Layer 2 of a small transformer language model trained on English Wikipedia (15 layers, counted from 0, width 96).
Take only the direct path to the model's output, skipping the later layers: a vector added to the residual stream pushes a token's score in proportion to its dot product with that token's output vector.

Output vectors of the tokens that the questions are about. A number n stands for (n - 128) times 0.018.
".": 118, 131, 134, 107, 113, 111, 120, 117, 132, 133, 143, 128, 94, 110, 125, 124, 135, 106, 126, 152, 140, 138, 113, 137, 131, 108, 108, 151, 140, 127, 136, 141, 108, 133, 140, 149, 114, 126, 87, 136, 151, 142, 163, 134, 112, 83, 119, 164, 137, 141, 124, 110, 114, 119, 152, 94, 164, 128, 132, 153, 140, 124, 128, 125, 109, 150, 105, 132, 100, 132, 122, 113, 142, 160, 97, 107, 124, 116, 110, 140, 131, 140, 132, 164, 120, 105, 137, 137, 129, 153, 160, 135, 159, 94, 112, 149
"cultural": 122, 93, 128, 140, 149, 202, 123, 161, 112, 118, 150, 146, 134, 167, 114, 77, 58, 182, 111, 124, 150, 161, 137, 154, 142, 207, 123, 75, 146, 124, 155, 161, 102, 127, 123, 129, 137, 80, 38, 74, 135, 102, 171, 101, 126, 169, 104, 143, 154, 106, 78, 147, 87, 187, 75, 146, 48, 168, 89, 155, 124, 173, 98, 165, 140, 125, 148, 111, 69, 161, 128, 183, 112, 116, 166, 167, 93, 189, 118, 140, 224, 84, 130, 132, 69, 82, 111, 125, 60, 167, 123, 156, 72, 124, 137, 124
"century": 117, 78, 174, 174, 103, 182, 165, 136, 89, 85, 128, 146, 89, 152, 94, 68, 146, 141, 92, 112, 122, 137, 186, 159, 154, 199, 118, 66, 158, 130, 127, 170, 128, 139, 150, 66, 126, 68, 111, 169, 141, 73, 137, 147, 146, 158, 156, 121, 160, 84, 125, 105, 102, 171, 127, 133, 22, 178, 97, 171, 165, 192, 105, 158, 157, 130, 161, 36, 52, 108, 130, 127, 132, 159, 109, 180, 170, 187, 251, 159, 160, 104, 137, 135, 53, 91, 107, 107, 21, 175, 35, 97, 109, 129, 200, 57
"ld": 96, 156, 131, 109, 83, 199, 154, 133, 136, 92, 102, 142, 92, 201, 108, 153, 98, 160, 75, 138, 109, 120, 174, 114, 76, 162, 97, 94, 186, 105, 129, 107, 117, 112, 128, 80, 112, 58, 120, 113, 126, 88, 133, 102, 137, 117, 182, 120, 127, 98, 132, 133, 68, 90, 147, 187, 142, 123, 137, 123, 149, 199, 127, 152, 170, 123, 116, 81, 95, 111, 160, 161, 129, 164, 109, 190, 120, 144, 159, 109, 183, 114, 121, 167, 83, 142, 107, 141, 70, 154, 114, 163, 140, 151, 158, 126
"-": 143, 144, 155, 139, 168, 119, 110, 141, 130, 122, 123, 121, 162, 119, 120, 156, 139, 147, 132, 117, 133, 112, 108, 125, 155, 121, 141, 130, 112, 111, 119, 133, 101, 128, 112, 130, 126, 118, 112, 111, 146, 152, 145, 86, 141, 127, 114, 151, 90, 133, 127, 133, 125, 106, 96, 137, 129, 139, 103, 148, 123, 123, 137, 152, 129, 148, 120, 153, 127, 152, 134, 107, 133, 114, 147, 97, 137, 136, 115, 126, 111, 116, 110, 137, 129, 114, 133, 160, 116, 116, 127, 133, 133, 98, 134, 137
"test": 131, 135, 143, 180, 91, 172, 147, 119, 71, 131, 142, 136, 86, 116, 107, 139, 124, 97, 141, 92, 144, 165, 140, 125, 108, 142, 91, 64, 138, 107, 132, 121, 99, 109, 172, 100, 134, 95, 129, 101, 117, 138, 164, 98, 118, 154, 109, 122, 94, 105, 109, 129, 142, 169, 75, 123, 112, 160, 81, 155, 119, 177, 117, 103, 152, 154, 183, 87, 89, 164, 158, 175, 101, 173, 101, 180, 126, 150, 188, 106, 101, 127, 180, 147, 124, 93, 121, 117, 62, 179, 141, 141, 108, 140, 162, 151
"ase": 185, 131, 65, 111, 107, 178, 99, 165, 95, 124, 151, 148, 72, 187, 124, 100, 113, 129, 148, 121, 176, 160, 167, 103, 125, 128, 123, 143, 105, 95, 131, 149, 131, 127, 122, 113, 137, 84, 127, 27, 103, 128, 157, 154, 164, 146, 143, 86, 138, 108, 107, 102, 99, 120, 123, 159, 116, 156, 122, 145, 165, 135, 134, 131, 159, 112, 134, 127, 105, 143, 144, 165, 129, 111, 156, 174, 76, 188, 116, 106, 124, 122, 139, 165, 75, 93, 109, 87, 56, 149, 118, 204, 120, 109, 161, 145
"erial": 149, 127, 168, 75, 67, 189, 103, 113, 155, 152, 107, 155, 132, 123, 130, 76, 148, 156, 103, 110, 175, 129, 87, 72, 115, 102, 127, 78, 176, 81, 99, 186, 128, 162, 180, 95, 134, 78, 107, 149, 144, 132, 113, 102, 128, 132, 180, 115, 147, 113, 127, 126, 76, 136, 156, 122, 93, 121, 105, 167, 126, 190, 111, 121, 155, 160, 104, 116, 110, 131, 173, 159, 127, 142, 159, 153, 146, 141, 143, 145, 149, 134, 117, 128, 136, 133, 108, 81, 23, 170, 89, 122, 109, 143, 171, 129
"ute": 157, 153, 93, 100, 118, 143, 105, 151, 131, 135, 148, 151, 133, 148, 125, 147, 127, 66, 85, 151, 112, 137, 143, 57, 115, 193, 154, 112, 136, 146, 166, 141, 100, 119, 153, 69, 118, 93, 115, 36, 92, 162, 135, 148, 140, 129, 169, 145, 157, 92, 153, 133, 108, 158, 138, 123, 127, 132, 127, 165, 151, 196, 128, 95, 123, 120, 119, 85, 125, 135, 119, 116, 106, 154, 151, 159, 145, 157, 186, 97, 142, 127, 87, 153, 86, 142, 117, 56, 57, 145, 101, 158, 88, 139, 179, 135
"wer": 133, 85, 137, 114, 96, 171, 170, 121, 171, 127, 149, 133, 123, 157, 122, 125, 104, 179, 129, 139, 122, 145, 115, 85, 143, 126, 129, 116, 104, 89, 124, 133, 181, 143, 144, 77, 125, 77, 95, 113, 107, 100, 163, 74, 129, 123, 155, 127, 164, 111, 97, 161, 145, 142, 122, 186, 145, 141, 70, 179, 130, 140, 124, 132, 152, 102, 146, 151, 111, 144, 131, 171, 112, 95, 169, 153, 162, 163, 124, 168, 105, 104, 133, 177, 148, 82, 118, 94, 54, 99, 81, 138, 90, 143, 103, 127
"Personnel": 176, 124, 146, 98, 115, 154, 155, 132, 101, 85, 99, 149, 115, 189, 73, 58, 63, 120, 108, 155, 176, 180, 163, 128, 154, 158, 120, 119, 143, 54, 114, 166, 94, 146, 173, 115, 147, 96, 93, 64, 102, 132, 151, 142, 114, 145, 133, 71, 136, 87, 126, 163, 91, 140, 98, 150, 141, 148, 63, 148, 156, 131, 109, 118, 119, 165, 126, 127, 31, 190, 158, 152, 113, 159, 154, 117, 148, 184, 153, 137, 107, 132, 182, 151, 128, 94, 108, 155, 110, 136, 142, 142, 72, 112, 125, 140
"script": 157, 135, 125, 81, 118, 168, 131, 137, 85, 129, 125, 124, 131, 92, 86, 69, 112, 169, 127, 186, 94, 140, 148, 159, 169, 148, 143, 63, 130, 99, 186, 173, 109, 155, 121, 128, 125, 86, 116, 94, 80, 117, 120, 86, 115, 127, 140, 119, 127, 105, 113, 138, 98, 180, 119, 103, 74, 157, 107, 137, 111, 206, 120, 74, 200, 142, 143, 125, 82, 164, 149, 113, 135, 108, 168, 139, 137, 134, 143, 132, 139, 114, 163, 166, 113, 117, 125, 139, 67, 139, 127, 147, 125, 146, 154, 144
"py": 125, 129, 123, 149, 137, 185, 138, 138, 105, 102, 164, 129, 134, 174, 126, 104, 110, 85, 88, 171, 146, 153, 188, 108, 125, 122, 159, 74, 116, 85, 143, 137, 97, 127, 124, 118, 124, 84, 90, 92, 94, 144, 134, 152, 130, 134, 133, 140, 106, 96, 116, 131, 92, 118, 125, 148, 136, 147, 128, 133, 152, 162, 115, 137, 152, 157, 144, 126, 129, 142, 144, 159, 116, 158, 120, 152, 129, 143, 141, 160, 104, 115, 128, 144, 94, 90, 109, 94, 68, 155, 98, 177, 72, 152, 135, 146
"″": 124, 140, 132, 123, 101, 127, 130, 104, 152, 153, 96, 170, 62, 100, 94, 105, 110, 128, 141, 183, 151, 129, 108, 118, 123, 153, 116, 100, 109, 103, 162, 156, 123, 170, 101, 110, 136, 69, 126, 115, 129, 87, 152, 130, 177, 159, 135, 90, 125, 91, 114, 156, 82, 115, 155, 122, 125, 144, 133, 147, 158, 211, 113, 98, 97, 151, 175, 88, 105, 130, 168, 100, 137, 163, 86, 153, 166, 154, 194, 152, 103, 168, 146, 145, 96, 122, 109, 146, 110, 154, 88, 135, 115, 123, 87, 117
" ==": 152, 109, 174, 119, 75, 126, 149, 135, 100, 132, 140, 167, 96, 143, 125, 147, 98, 149, 127, 128, 161, 129, 151, 127, 103, 151, 189, 131, 98, 110, 128, 176, 166, 88, 135, 144, 125, 108, 80, 102, 110, 81, 144, 126, 113, 149, 121, 94, 165, 106, 125, 153, 138, 151, 144, 149, 118, 178, 102, 85, 108, 194, 114, 113, 109, 140, 137, 103, 65, 84, 148, 130, 121, 148, 170, 158, 113, 192, 95, 145, 97, 103, 92, 150, 142, 148, 108, 108, 72, 167, 191, 118, 111, 123, 129, 93

Each question shows what one neuron of this layer's MLP adds at an activation of 1. A number n stands for (n - 128) times 0.0066.

n383: 128, 128, 128, 128, 128, 128, 128, 128, 127, 127, 128, 128, 128, 128, 127, 128, 129, 128, 128, 128, 128, 128, 128, 129, 128, 128, 128, 128, 128, 128, 128, 128, 129, 128, 127, 129, 128, 128, 128, 128, 128, 128, 128, 128, 128, 128, 128, 129, 128, 128, 128, 129, 127, 128, 129, 128, 127, 128, 129, 127, 128, 129, 128, 128, 128, 128, 128, 127, 128, 128, 128, 128, 128, 129, 128, 128, 129, 128, 128, 128, 128, 128, 128, 128, 128, 127, 128, 129, 129, 128, 128, 128, 128, 129, 128, 128
Pushed down most: "wer"

n239: 117, 154, 109, 139, 154, 120, 128, 130, 133, 105, 160, 137, 131, 102, 114, 125, 145, 121, 136, 111, 124, 84, 135, 138, 122, 101, 125, 143, 112, 137, 149, 152, 138, 118, 132, 116, 132, 115, 122, 138, 113, 111, 114, 132, 117, 105, 125, 152, 126, 169, 111, 116, 159, 101, 137, 127, 116, 111, 145, 131, 86, 112, 149, 115, 100, 118, 143, 147, 132, 120, 108, 114, 167, 110, 113, 114, 143, 117, 144, 127, 125, 135, 117, 161, 148, 134, 130, 142, 180, 132, 140, 130, 129, 127, 119, 118
Which two tokens does it push up most, strongest first? ".", "-"

n133: 128, 128, 128, 128, 128, 128, 128, 127, 128, 128, 128, 129, 129, 129, 128, 129, 128, 128, 128, 128, 128, 128, 129, 129, 129, 129, 129, 128, 128, 128, 128, 129, 128, 128, 128, 128, 128, 128, 128, 128, 129, 128, 128, 128, 129, 128, 129, 128, 128, 129, 128, 129, 128, 128, 128, 128, 128, 129, 128, 128, 129, 127, 128, 129, 129, 129, 129, 128, 128, 128, 128, 128, 128, 128, 128, 129, 129, 128, 128, 128, 129, 128, 128, 128, 128, 128, 128, 129, 128, 128, 128, 129, 128, 127, 128, 129
Pushed up most: "cultural"

n372: 127, 128, 127, 127, 127, 127, 128, 127, 127, 129, 127, 128, 128, 128, 127, 128, 126, 128, 127, 128, 128, 128, 127, 128, 127, 128, 128, 127, 127, 127, 128, 128, 127, 128, 127, 128, 127, 128, 127, 127, 128, 128, 128, 127, 128, 128, 128, 128, 127, 128, 127, 128, 127, 127, 127, 127, 127, 128, 127, 128, 128, 127, 127, 128, 128, 129, 128, 128, 128, 128, 127, 127, 128, 127, 128, 128, 127, 127, 127, 128, 128, 127, 127, 127, 127, 127, 128, 128, 127, 128, 127, 128, 128, 127, 127, 128
Pushed up most: "cultural"

n137: 128, 127, 128, 128, 128, 128, 128, 128, 128, 127, 128, 128, 128, 128, 128, 129, 128, 128, 128, 128, 128, 127, 129, 128, 129, 128, 129, 129, 128, 128, 127, 127, 128, 127, 128, 128, 128, 128, 127, 128, 128, 127, 128, 128, 128, 128, 129, 128, 127, 128, 128, 127, 127, 128, 128, 128, 128, 128, 127, 127, 127, 127, 128, 129, 128, 128, 128, 127, 128, 128, 128, 128, 127, 128, 127, 128, 128, 128, 128, 128, 128, 128, 127, 128, 127, 128, 127, 128, 127, 127, 128, 128, 127, 127, 127, 128
Pushed down most: "script"

n145: 128, 127, 129, 128, 129, 128, 127, 128, 129, 127, 129, 129, 128, 128, 128, 128, 128, 127, 128, 128, 128, 128, 129, 129, 128, 128, 128, 128, 128, 128, 129, 129, 129, 128, 128, 129, 128, 128, 128, 128, 127, 128, 128, 128, 128, 128, 128, 128, 129, 128, 129, 128, 128, 127, 128, 128, 128, 129, 128, 129, 128, 128, 129, 128, 129, 127, 128, 128, 128, 128, 128, 128, 127, 128, 128, 128, 128, 128, 128, 128, 128, 128, 129, 128, 128, 128, 127, 129, 128, 128, 128, 128, 128, 128, 129, 128
Pushed up most: "century"

n184: 128, 128, 129, 128, 128, 128, 128, 128, 127, 128, 128, 127, 128, 128, 127, 128, 128, 128, 128, 127, 127, 128, 128, 128, 127, 128, 128, 128, 128, 127, 128, 128, 128, 128, 128, 128, 127, 127, 128, 128, 127, 128, 128, 128, 127, 128, 127, 128, 128, 128, 128, 128, 128, 127, 128, 128, 127, 128, 128, 127, 128, 128, 128, 127, 127, 128, 127, 127, 128, 128, 128, 128, 128, 128, 128, 128, 128, 128, 128, 127, 128, 127, 128, 128, 128, 128, 127, 128, 128, 128, 128, 128, 128, 128, 128, 128
Pushed down most: "wer"

n180: 128, 128, 128, 127, 128, 128, 129, 128, 128, 128, 128, 128, 128, 128, 128, 128, 127, 129, 127, 128, 128, 128, 128, 128, 129, 128, 129, 128, 128, 128, 128, 129, 128, 128, 128, 128, 127, 127, 127, 127, 129, 128, 128, 128, 128, 128, 129, 128, 127, 128, 128, 128, 128, 128, 127, 127, 128, 128, 127, 127, 128, 127, 127, 128, 129, 128, 128, 128, 128, 128, 127, 128, 128, 128, 128, 128, 127, 128, 127, 128, 128, 128, 127, 127, 128, 128, 128, 128, 128, 128, 128, 128, 128, 127, 127, 128
Pushed up most: "cultural"

n354: 128, 127, 128, 128, 128, 128, 127, 128, 128, 127, 128, 128, 128, 128, 127, 128, 129, 127, 128, 127, 127, 128, 128, 128, 128, 128, 128, 128, 128, 128, 128, 128, 128, 128, 128, 128, 128, 127, 128, 128, 127, 128, 128, 127, 128, 128, 127, 128, 128, 128, 128, 128, 128, 127, 128, 128, 128, 128, 128, 127, 127, 128, 128, 128, 128, 127, 127, 127, 128, 127, 128, 128, 127, 127, 127, 128, 129, 128, 128, 128, 128, 128, 128, 127, 128, 128, 127, 128, 128, 128, 128, 127, 128, 128, 128, 127
Pushed up most: "century"

n273: 128, 128, 129, 128, 128, 128, 128, 128, 127, 129, 128, 128, 129, 128, 128, 129, 128, 129, 128, 128, 128, 128, 128, 128, 128, 128, 128, 128, 128, 128, 128, 128, 128, 129, 128, 129, 127, 128, 128, 129, 129, 129, 129, 128, 128, 129, 128, 128, 128, 128, 128, 129, 128, 128, 128, 128, 127, 129, 128, 128, 128, 128, 128, 128, 128, 129, 128, 128, 128, 129, 128, 128, 129, 127, 128, 128, 128, 128, 128, 128, 128, 127, 128, 128, 128, 127, 128, 128, 128, 128, 129, 128, 128, 128, 127, 129
Pushed down most: "ute"

n39: 129, 128, 128, 127, 128, 128, 128, 127, 127, 127, 128, 128, 128, 128, 128, 128, 127, 128, 127, 129, 127, 128, 128, 128, 129, 128, 129, 128, 128, 127, 128, 128, 128, 127, 128, 129, 127, 127, 128, 127, 128, 128, 128, 127, 128, 128, 129, 128, 128, 128, 127, 129, 127, 127, 128, 127, 127, 128, 127, 127, 128, 127, 128, 129, 129, 128, 128, 127, 129, 128, 127, 127, 128, 128, 128, 128, 128, 128, 128, 128, 129, 128, 128, 127, 128, 128, 128, 128, 128, 127, 128, 128, 128, 127, 128, 128
Pushed down most: "test"

n374: 127, 128, 128, 128, 128, 128, 128, 128, 129, 128, 128, 128, 128, 128, 128, 128, 128, 128, 129, 128, 129, 128, 128, 128, 129, 128, 128, 128, 128, 129, 127, 127, 128, 127, 129, 127, 129, 128, 127, 128, 128, 128, 128, 128, 128, 128, 129, 127, 129, 128, 129, 127, 128, 129, 128, 128, 129, 127, 128, 129, 128, 128, 128, 128, 127, 128, 128, 129, 128, 128, 128, 128, 128, 128, 128, 128, 128, 129, 128, 128, 127, 129, 128, 128, 128, 128, 128, 127, 128, 128, 128, 128, 128, 128, 128, 128
Pushed up most: "wer"

n8: 128, 128, 128, 128, 127, 128, 128, 128, 128, 128, 128, 128, 128, 128, 128, 128, 128, 128, 128, 128, 127, 128, 128, 128, 128, 128, 128, 128, 128, 128, 128, 128, 128, 128, 129, 127, 127, 128, 128, 128, 129, 128, 129, 128, 128, 128, 128, 128, 128, 128, 128, 128, 128, 128, 128, 127, 129, 127, 128, 128, 128, 127, 128, 128, 128, 128, 128, 128, 128, 128, 127, 128, 128, 128, 128, 128, 128, 128, 128, 128, 128, 128, 128, 128, 128, 128, 128, 128, 127, 128, 128, 128, 128, 127, 128, 128
Pushed up most: "."

n164: 128, 129, 129, 128, 128, 128, 129, 129, 129, 128, 128, 128, 128, 128, 128, 128, 129, 128, 128, 128, 129, 129, 128, 128, 128, 129, 128, 128, 127, 128, 128, 128, 129, 128, 128, 129, 129, 129, 129, 129, 128, 128, 128, 129, 129, 128, 129, 128, 128, 128, 128, 128, 128, 129, 128, 129, 128, 128, 129, 129, 129, 129, 129, 128, 128, 128, 129, 128, 129, 128, 129, 129, 128, 129, 128, 128, 129, 128, 129, 129, 128, 128, 129, 128, 128, 128, 129, 128, 129, 128, 128, 128, 128, 129, 128, 128
Which two tokens does it push up most, strongest first? "″", "century"

n359: 127, 128, 128, 129, 128, 128, 128, 128, 129, 129, 128, 128, 128, 129, 129, 127, 128, 128, 128, 127, 128, 129, 127, 128, 128, 128, 127, 128, 128, 128, 129, 129, 128, 129, 128, 127, 128, 129, 127, 129, 128, 128, 128, 128, 128, 128, 128, 128, 128, 129, 128, 128, 128, 129, 127, 128, 128, 129, 128, 130, 128, 128, 128, 128, 128, 129, 128, 129, 127, 127, 128, 128, 129, 128, 128, 129, 128, 127, 127, 129, 127, 128, 127, 128, 128, 128, 128, 127, 128, 129, 128, 128, 128, 127, 128, 128
Pushed down most: "ld"

n73: 128, 129, 129, 128, 128, 128, 129, 128, 128, 128, 128, 128, 129, 128, 129, 128, 128, 129, 128, 128, 128, 129, 128, 128, 128, 128, 128, 128, 127, 128, 127, 128, 129, 128, 128, 129, 128, 128, 128, 129, 128, 128, 128, 128, 128, 128, 129, 128, 128, 129, 128, 129, 128, 128, 128, 128, 128, 129, 127, 128, 128, 128, 128, 128, 128, 129, 128, 128, 128, 128, 128, 128, 128, 128, 128, 128, 128, 128, 129, 128, 128, 128, 128, 128, 128, 128, 128, 128, 128, 128, 129, 128, 128, 128, 128, 129
Pushed down most: "ute"

n114: 127, 128, 128, 128, 127, 128, 128, 128, 129, 128, 127, 128, 128, 128, 128, 127, 127, 129, 128, 127, 128, 128, 127, 128, 127, 128, 127, 128, 127, 127, 128, 129, 128, 128, 128, 128, 129, 129, 127, 128, 129, 128, 127, 128, 128, 127, 128, 127, 128, 128, 128, 128, 128, 128, 128, 128, 128, 128, 127, 129, 128, 128, 128, 127, 128, 128, 129, 128, 127, 128, 128, 128, 128, 127, 128, 128, 128, 127, 127, 129, 126, 128, 127, 127, 128, 128, 128, 127, 128, 128, 128, 127, 128, 127, 127, 127
Pushed down most: "ute"

n291: 128, 128, 128, 128, 128, 128, 129, 128, 128, 128, 128, 128, 129, 129, 128, 128, 127, 129, 128, 128, 128, 128, 128, 128, 128, 128, 129, 128, 128, 128, 128, 128, 128, 129, 129, 128, 128, 128, 128, 128, 129, 128, 128, 127, 128, 128, 129, 128, 128, 128, 128, 128, 128, 128, 128, 128, 128, 128, 127, 128, 128, 127, 128, 128, 128, 128, 128, 128, 128, 128, 128, 128, 128, 127, 128, 129, 128, 128, 128, 128, 128, 128, 127, 128, 128, 128, 128, 128, 128, 128, 128, 128, 128, 127, 127, 128
Pushed up most: "wer"

n337: 128, 128, 129, 129, 129, 128, 128, 129, 129, 128, 128, 128, 128, 128, 129, 128, 129, 128, 129, 129, 129, 129, 128, 128, 128, 128, 127, 128, 128, 129, 128, 128, 128, 128, 128, 128, 129, 129, 129, 129, 127, 128, 127, 129, 128, 128, 127, 128, 129, 128, 129, 128, 128, 129, 129, 129, 129, 129, 129, 129, 128, 129, 129, 128, 128, 128, 128, 128, 128, 128, 129, 129, 128, 129, 128, 128, 128, 128, 129, 128, 128, 128, 129, 129, 129, 128, 128, 128, 129, 129, 128, 128, 128, 130, 129, 128
Pushed up most: "test"

n167: 128, 128, 128, 129, 128, 128, 128, 129, 127, 129, 128, 127, 128, 128, 128, 128, 129, 127, 128, 128, 128, 129, 128, 128, 127, 128, 127, 128, 128, 128, 128, 128, 129, 129, 128, 128, 129, 128, 129, 129, 128, 127, 128, 128, 128, 128, 128, 128, 128, 128, 128, 128, 128, 128, 128, 128, 128, 128, 129, 128, 128, 129, 128, 128, 127, 128, 128, 128, 128, 128, 128, 128, 128, 128, 128, 128, 128, 128, 128, 128, 128, 128, 129, 128, 128, 128, 129, 128, 129, 129, 129, 128, 128, 129, 128, 128
Pushed up most: "test"

n200: 127, 162, 133, 142, 125, 119, 114, 111, 131, 143, 139, 121, 156, 123, 91, 146, 131, 130, 131, 111, 115, 139, 136, 134, 123, 147, 160, 143, 113, 104, 140, 103, 101, 124, 142, 147, 125, 159, 119, 127, 102, 105, 143, 108, 163, 144, 122, 109, 122, 136, 133, 133, 136, 133, 144, 145, 127, 148, 107, 138, 109, 103, 136, 107, 126, 157, 122, 119, 120, 122, 127, 106, 132, 114, 130, 144, 127, 135, 120, 139, 128, 122, 140, 100, 137, 142, 155, 130, 112, 105, 133, 110, 127, 123, 152, 127
Pushed down most: "ld"

n211: 128, 129, 127, 128, 127, 129, 129, 129, 128, 128, 128, 129, 128, 128, 129, 128, 127, 129, 128, 129, 128, 128, 128, 128, 129, 128, 129, 128, 128, 128, 128, 128, 129, 128, 128, 128, 128, 129, 127, 128, 129, 128, 128, 128, 129, 128, 129, 128, 128, 128, 128, 128, 128, 129, 128, 128, 128, 128, 127, 129, 129, 127, 128, 128, 129, 128, 129, 128, 128, 128, 128, 128, 128, 128, 128, 129, 128, 128, 128, 128, 128, 129, 128, 128, 128, 128, 129, 128, 128, 127, 128, 128, 128, 128, 127, 128
Pushed up most: "wer"

n87: 127, 128, 128, 128, 128, 128, 128, 128, 129, 129, 128, 128, 128, 128, 129, 127, 128, 129, 128, 128, 128, 129, 127, 128, 127, 128, 127, 127, 127, 127, 128, 129, 128, 128, 128, 127, 128, 129, 128, 129, 128, 128, 127, 128, 128, 127, 127, 127, 128, 129, 128, 128, 129, 128, 128, 128, 128, 128, 128, 129, 128, 128, 128, 128, 128, 129, 128, 129, 127, 127, 128, 128, 129, 128, 128, 128, 127, 128, 127, 129, 127, 128, 128, 128, 128, 128, 127, 127, 127, 129, 128, 128, 128, 128, 128, 128
Which two tokens does it push up most, strongest first? "erial", "wer"

n342: 128, 128, 128, 129, 127, 129, 128, 129, 128, 129, 128, 128, 129, 128, 128, 128, 128, 128, 129, 128, 128, 128, 128, 127, 129, 128, 128, 128, 128, 129, 128, 128, 129, 128, 129, 128, 129, 128, 128, 129, 129, 128, 128, 128, 128, 128, 129, 128, 128, 128, 129, 128, 128, 129, 128, 128, 129, 128, 128, 128, 128, 128, 128, 128, 128, 128, 128, 128, 128, 128, 128, 128, 128, 128, 129, 128, 128, 128, 128, 128, 128, 128, 128, 128, 129, 129, 129, 128, 129, 129, 129, 127, 128, 128, 129, 128
Pushed down most: "py"

n355: 127, 114, 134, 111, 98, 156, 156, 150, 112, 124, 125, 102, 105, 137, 156, 132, 147, 98, 116, 108, 128, 151, 149, 95, 110, 134, 98, 146, 109, 174, 114, 139, 115, 139, 134, 118, 92, 15, 139, 130, 111, 147, 150, 154, 131, 136, 139, 132, 138, 59, 130, 127, 107, 106, 134, 99, 132, 127, 134, 133, 169, 127, 136, 118, 153, 119, 122, 133, 138, 149, 120, 148, 107, 141, 140, 111, 131, 110, 145, 120, 109, 164, 105, 191, 141, 111, 123, 125, 117, 114, 120, 139, 130, 136, 138, 177
Pushed up most: "ute"

n63: 128, 128, 128, 129, 128, 128, 128, 128, 127, 129, 129, 128, 128, 128, 128, 128, 129, 128, 128, 128, 128, 128, 128, 128, 128, 128, 127, 128, 129, 129, 129, 128, 128, 128, 129, 128, 128, 128, 128, 129, 128, 128, 128, 129, 128, 128, 127, 128, 128, 128, 128, 127, 129, 128, 128, 128, 129, 128, 129, 128, 128, 129, 128, 128, 128, 128, 128, 128, 128, 128, 128, 128, 128, 129, 128, 128, 128, 128, 128, 128, 128, 128, 128, 128, 128, 128, 128, 128, 128, 128, 128, 128, 128, 128, 128, 128
Pushed up most: "test"

n373: 129, 128, 128, 128, 128, 128, 128, 128, 127, 127, 128, 128, 129, 128, 127, 129, 127, 128, 128, 128, 128, 128, 129, 128, 129, 127, 129, 128, 128, 128, 128, 128, 128, 128, 128, 130, 128, 127, 128, 127, 128, 129, 128, 128, 128, 129, 129, 128, 128, 128, 128, 128, 128, 127, 128, 128, 128, 128, 127, 127, 128, 127, 128, 128, 128, 128, 128, 128, 128, 128, 128, 128, 128, 128, 128, 128, 128, 128, 128, 128, 129, 127, 128, 128, 128, 128, 127, 129, 128, 128, 128, 128, 128, 127, 128, 127
Pushed up most: "Personnel"

n201: 127, 128, 128, 128, 128, 128, 128, 128, 129, 129, 128, 128, 128, 128, 129, 127, 128, 128, 128, 128, 129, 128, 127, 128, 127, 128, 127, 128, 128, 128, 129, 128, 127, 129, 128, 127, 128, 130, 127, 129, 127, 128, 127, 128, 128, 128, 127, 128, 128, 129, 128, 128, 129, 128, 128, 128, 128, 128, 128, 130, 128, 129, 128, 128, 128, 129, 128, 128, 128, 128, 128, 128, 129, 128, 128, 128, 127, 128, 128, 129, 127, 129, 128, 128, 128, 128, 128, 127, 127, 128, 127, 128, 128, 128, 128, 128
Which two tokens does it push up most, strongest first? "erial", "″"

n120: 138, 133, 124, 119, 126, 101, 126, 127, 143, 128, 141, 106, 135, 119, 115, 150, 119, 131, 137, 113, 127, 131, 126, 123, 129, 133, 126, 132, 118, 120, 110, 130, 130, 125, 122, 121, 152, 161, 129, 132, 127, 111, 115, 116, 143, 127, 124, 128, 116, 113, 108, 148, 151, 120, 140, 148, 140, 136, 121, 150, 118, 119, 126, 116, 115, 136, 118, 112, 116, 100, 130, 117, 136, 135, 116, 136, 144, 120, 140, 130, 128, 134, 123, 132, 125, 140, 142, 133, 135, 127, 127, 121, 124, 139, 151, 122
Pushed down most: "cultural"

n10: 127, 128, 128, 128, 128, 128, 128, 128, 128, 130, 128, 128, 128, 128, 129, 127, 128, 128, 128, 127, 128, 128, 127, 128, 127, 127, 127, 128, 129, 128, 129, 127, 128, 128, 128, 127, 128, 129, 127, 129, 127, 128, 127, 128, 128, 128, 127, 127, 129, 128, 128, 127, 129, 128, 127, 129, 128, 128, 128, 129, 127, 128, 128, 127, 127, 128, 127, 128, 127, 128, 128, 128, 129, 128, 128, 128, 127, 127, 128, 128, 128, 128, 128, 129, 128, 128, 128, 127, 127, 129, 128, 128, 128, 128, 128, 128
Pushed down most: "Personnel"

n112: 128, 128, 128, 129, 129, 129, 128, 128, 129, 128, 129, 129, 129, 129, 129, 129, 128, 128, 128, 128, 128, 128, 129, 129, 129, 129, 129, 129, 129, 128, 129, 129, 129, 128, 129, 128, 128, 128, 128, 129, 128, 128, 129, 128, 129, 129, 128, 128, 128, 129, 128, 128, 128, 128, 129, 128, 128, 129, 128, 128, 128, 127, 128, 129, 129, 128, 128, 128, 128, 128, 128, 128, 128, 128, 128, 129, 129, 128, 129, 128, 129, 129, 128, 129, 129, 128, 127, 128, 128, 128, 128, 128, 128, 128, 128, 128
Pushed up most: "century"

n255: 128, 128, 127, 128, 128, 128, 128, 127, 127, 127, 128, 128, 128, 128, 128, 129, 127, 128, 128, 128, 127, 127, 128, 128, 129, 128, 129, 129, 128, 128, 128, 128, 128, 128, 128, 128, 127, 127, 127, 127, 128, 128, 128, 127, 127, 127, 128, 128, 128, 128, 128, 128, 127, 128, 128, 127, 128, 127, 127, 127, 127, 126, 127, 128, 128, 127, 128, 128, 128, 128, 127, 127, 127, 127, 128, 128, 128, 128, 128, 127, 128, 128, 127, 128, 128, 128, 128, 128, 127, 127, 128, 128, 128, 126, 128, 128
Pushed down most: "″"

n94: 144, 140, 138, 117, 127, 109, 111, 134, 151, 114, 121, 155, 133, 105, 103, 144, 158, 129, 152, 110, 129, 120, 126, 141, 131, 141, 135, 130, 97, 109, 146, 126, 103, 109, 127, 138, 108, 109, 142, 135, 120, 103, 128, 122, 127, 120, 121, 118, 109, 137, 140, 140, 142, 132, 158, 134, 140, 144, 108, 167, 108, 111, 137, 110, 120, 142, 127, 124, 106, 123, 125, 121, 115, 147, 117, 141, 134, 128, 141, 136, 112, 140, 141, 112, 126, 140, 147, 135, 131, 111, 150, 101, 135, 136, 153, 122
Pushed down most: "cultural"

n45: 129, 128, 128, 128, 128, 128, 128, 129, 127, 128, 128, 128, 128, 128, 128, 128, 129, 128, 128, 128, 128, 128, 128, 128, 128, 128, 128, 128, 129, 128, 128, 128, 128, 128, 129, 128, 128, 128, 128, 128, 128, 129, 129, 129, 128, 128, 127, 128, 129, 128, 128, 128, 128, 128, 128, 128, 128, 128, 129, 128, 128, 129, 128, 128, 127, 127, 128, 128, 128, 128, 128, 129, 128, 128, 129, 128, 128, 128, 128, 128, 128, 128, 128, 128, 129, 128, 129, 128, 128, 129, 128, 128, 129, 128, 129, 128
Pushed up most: "ute"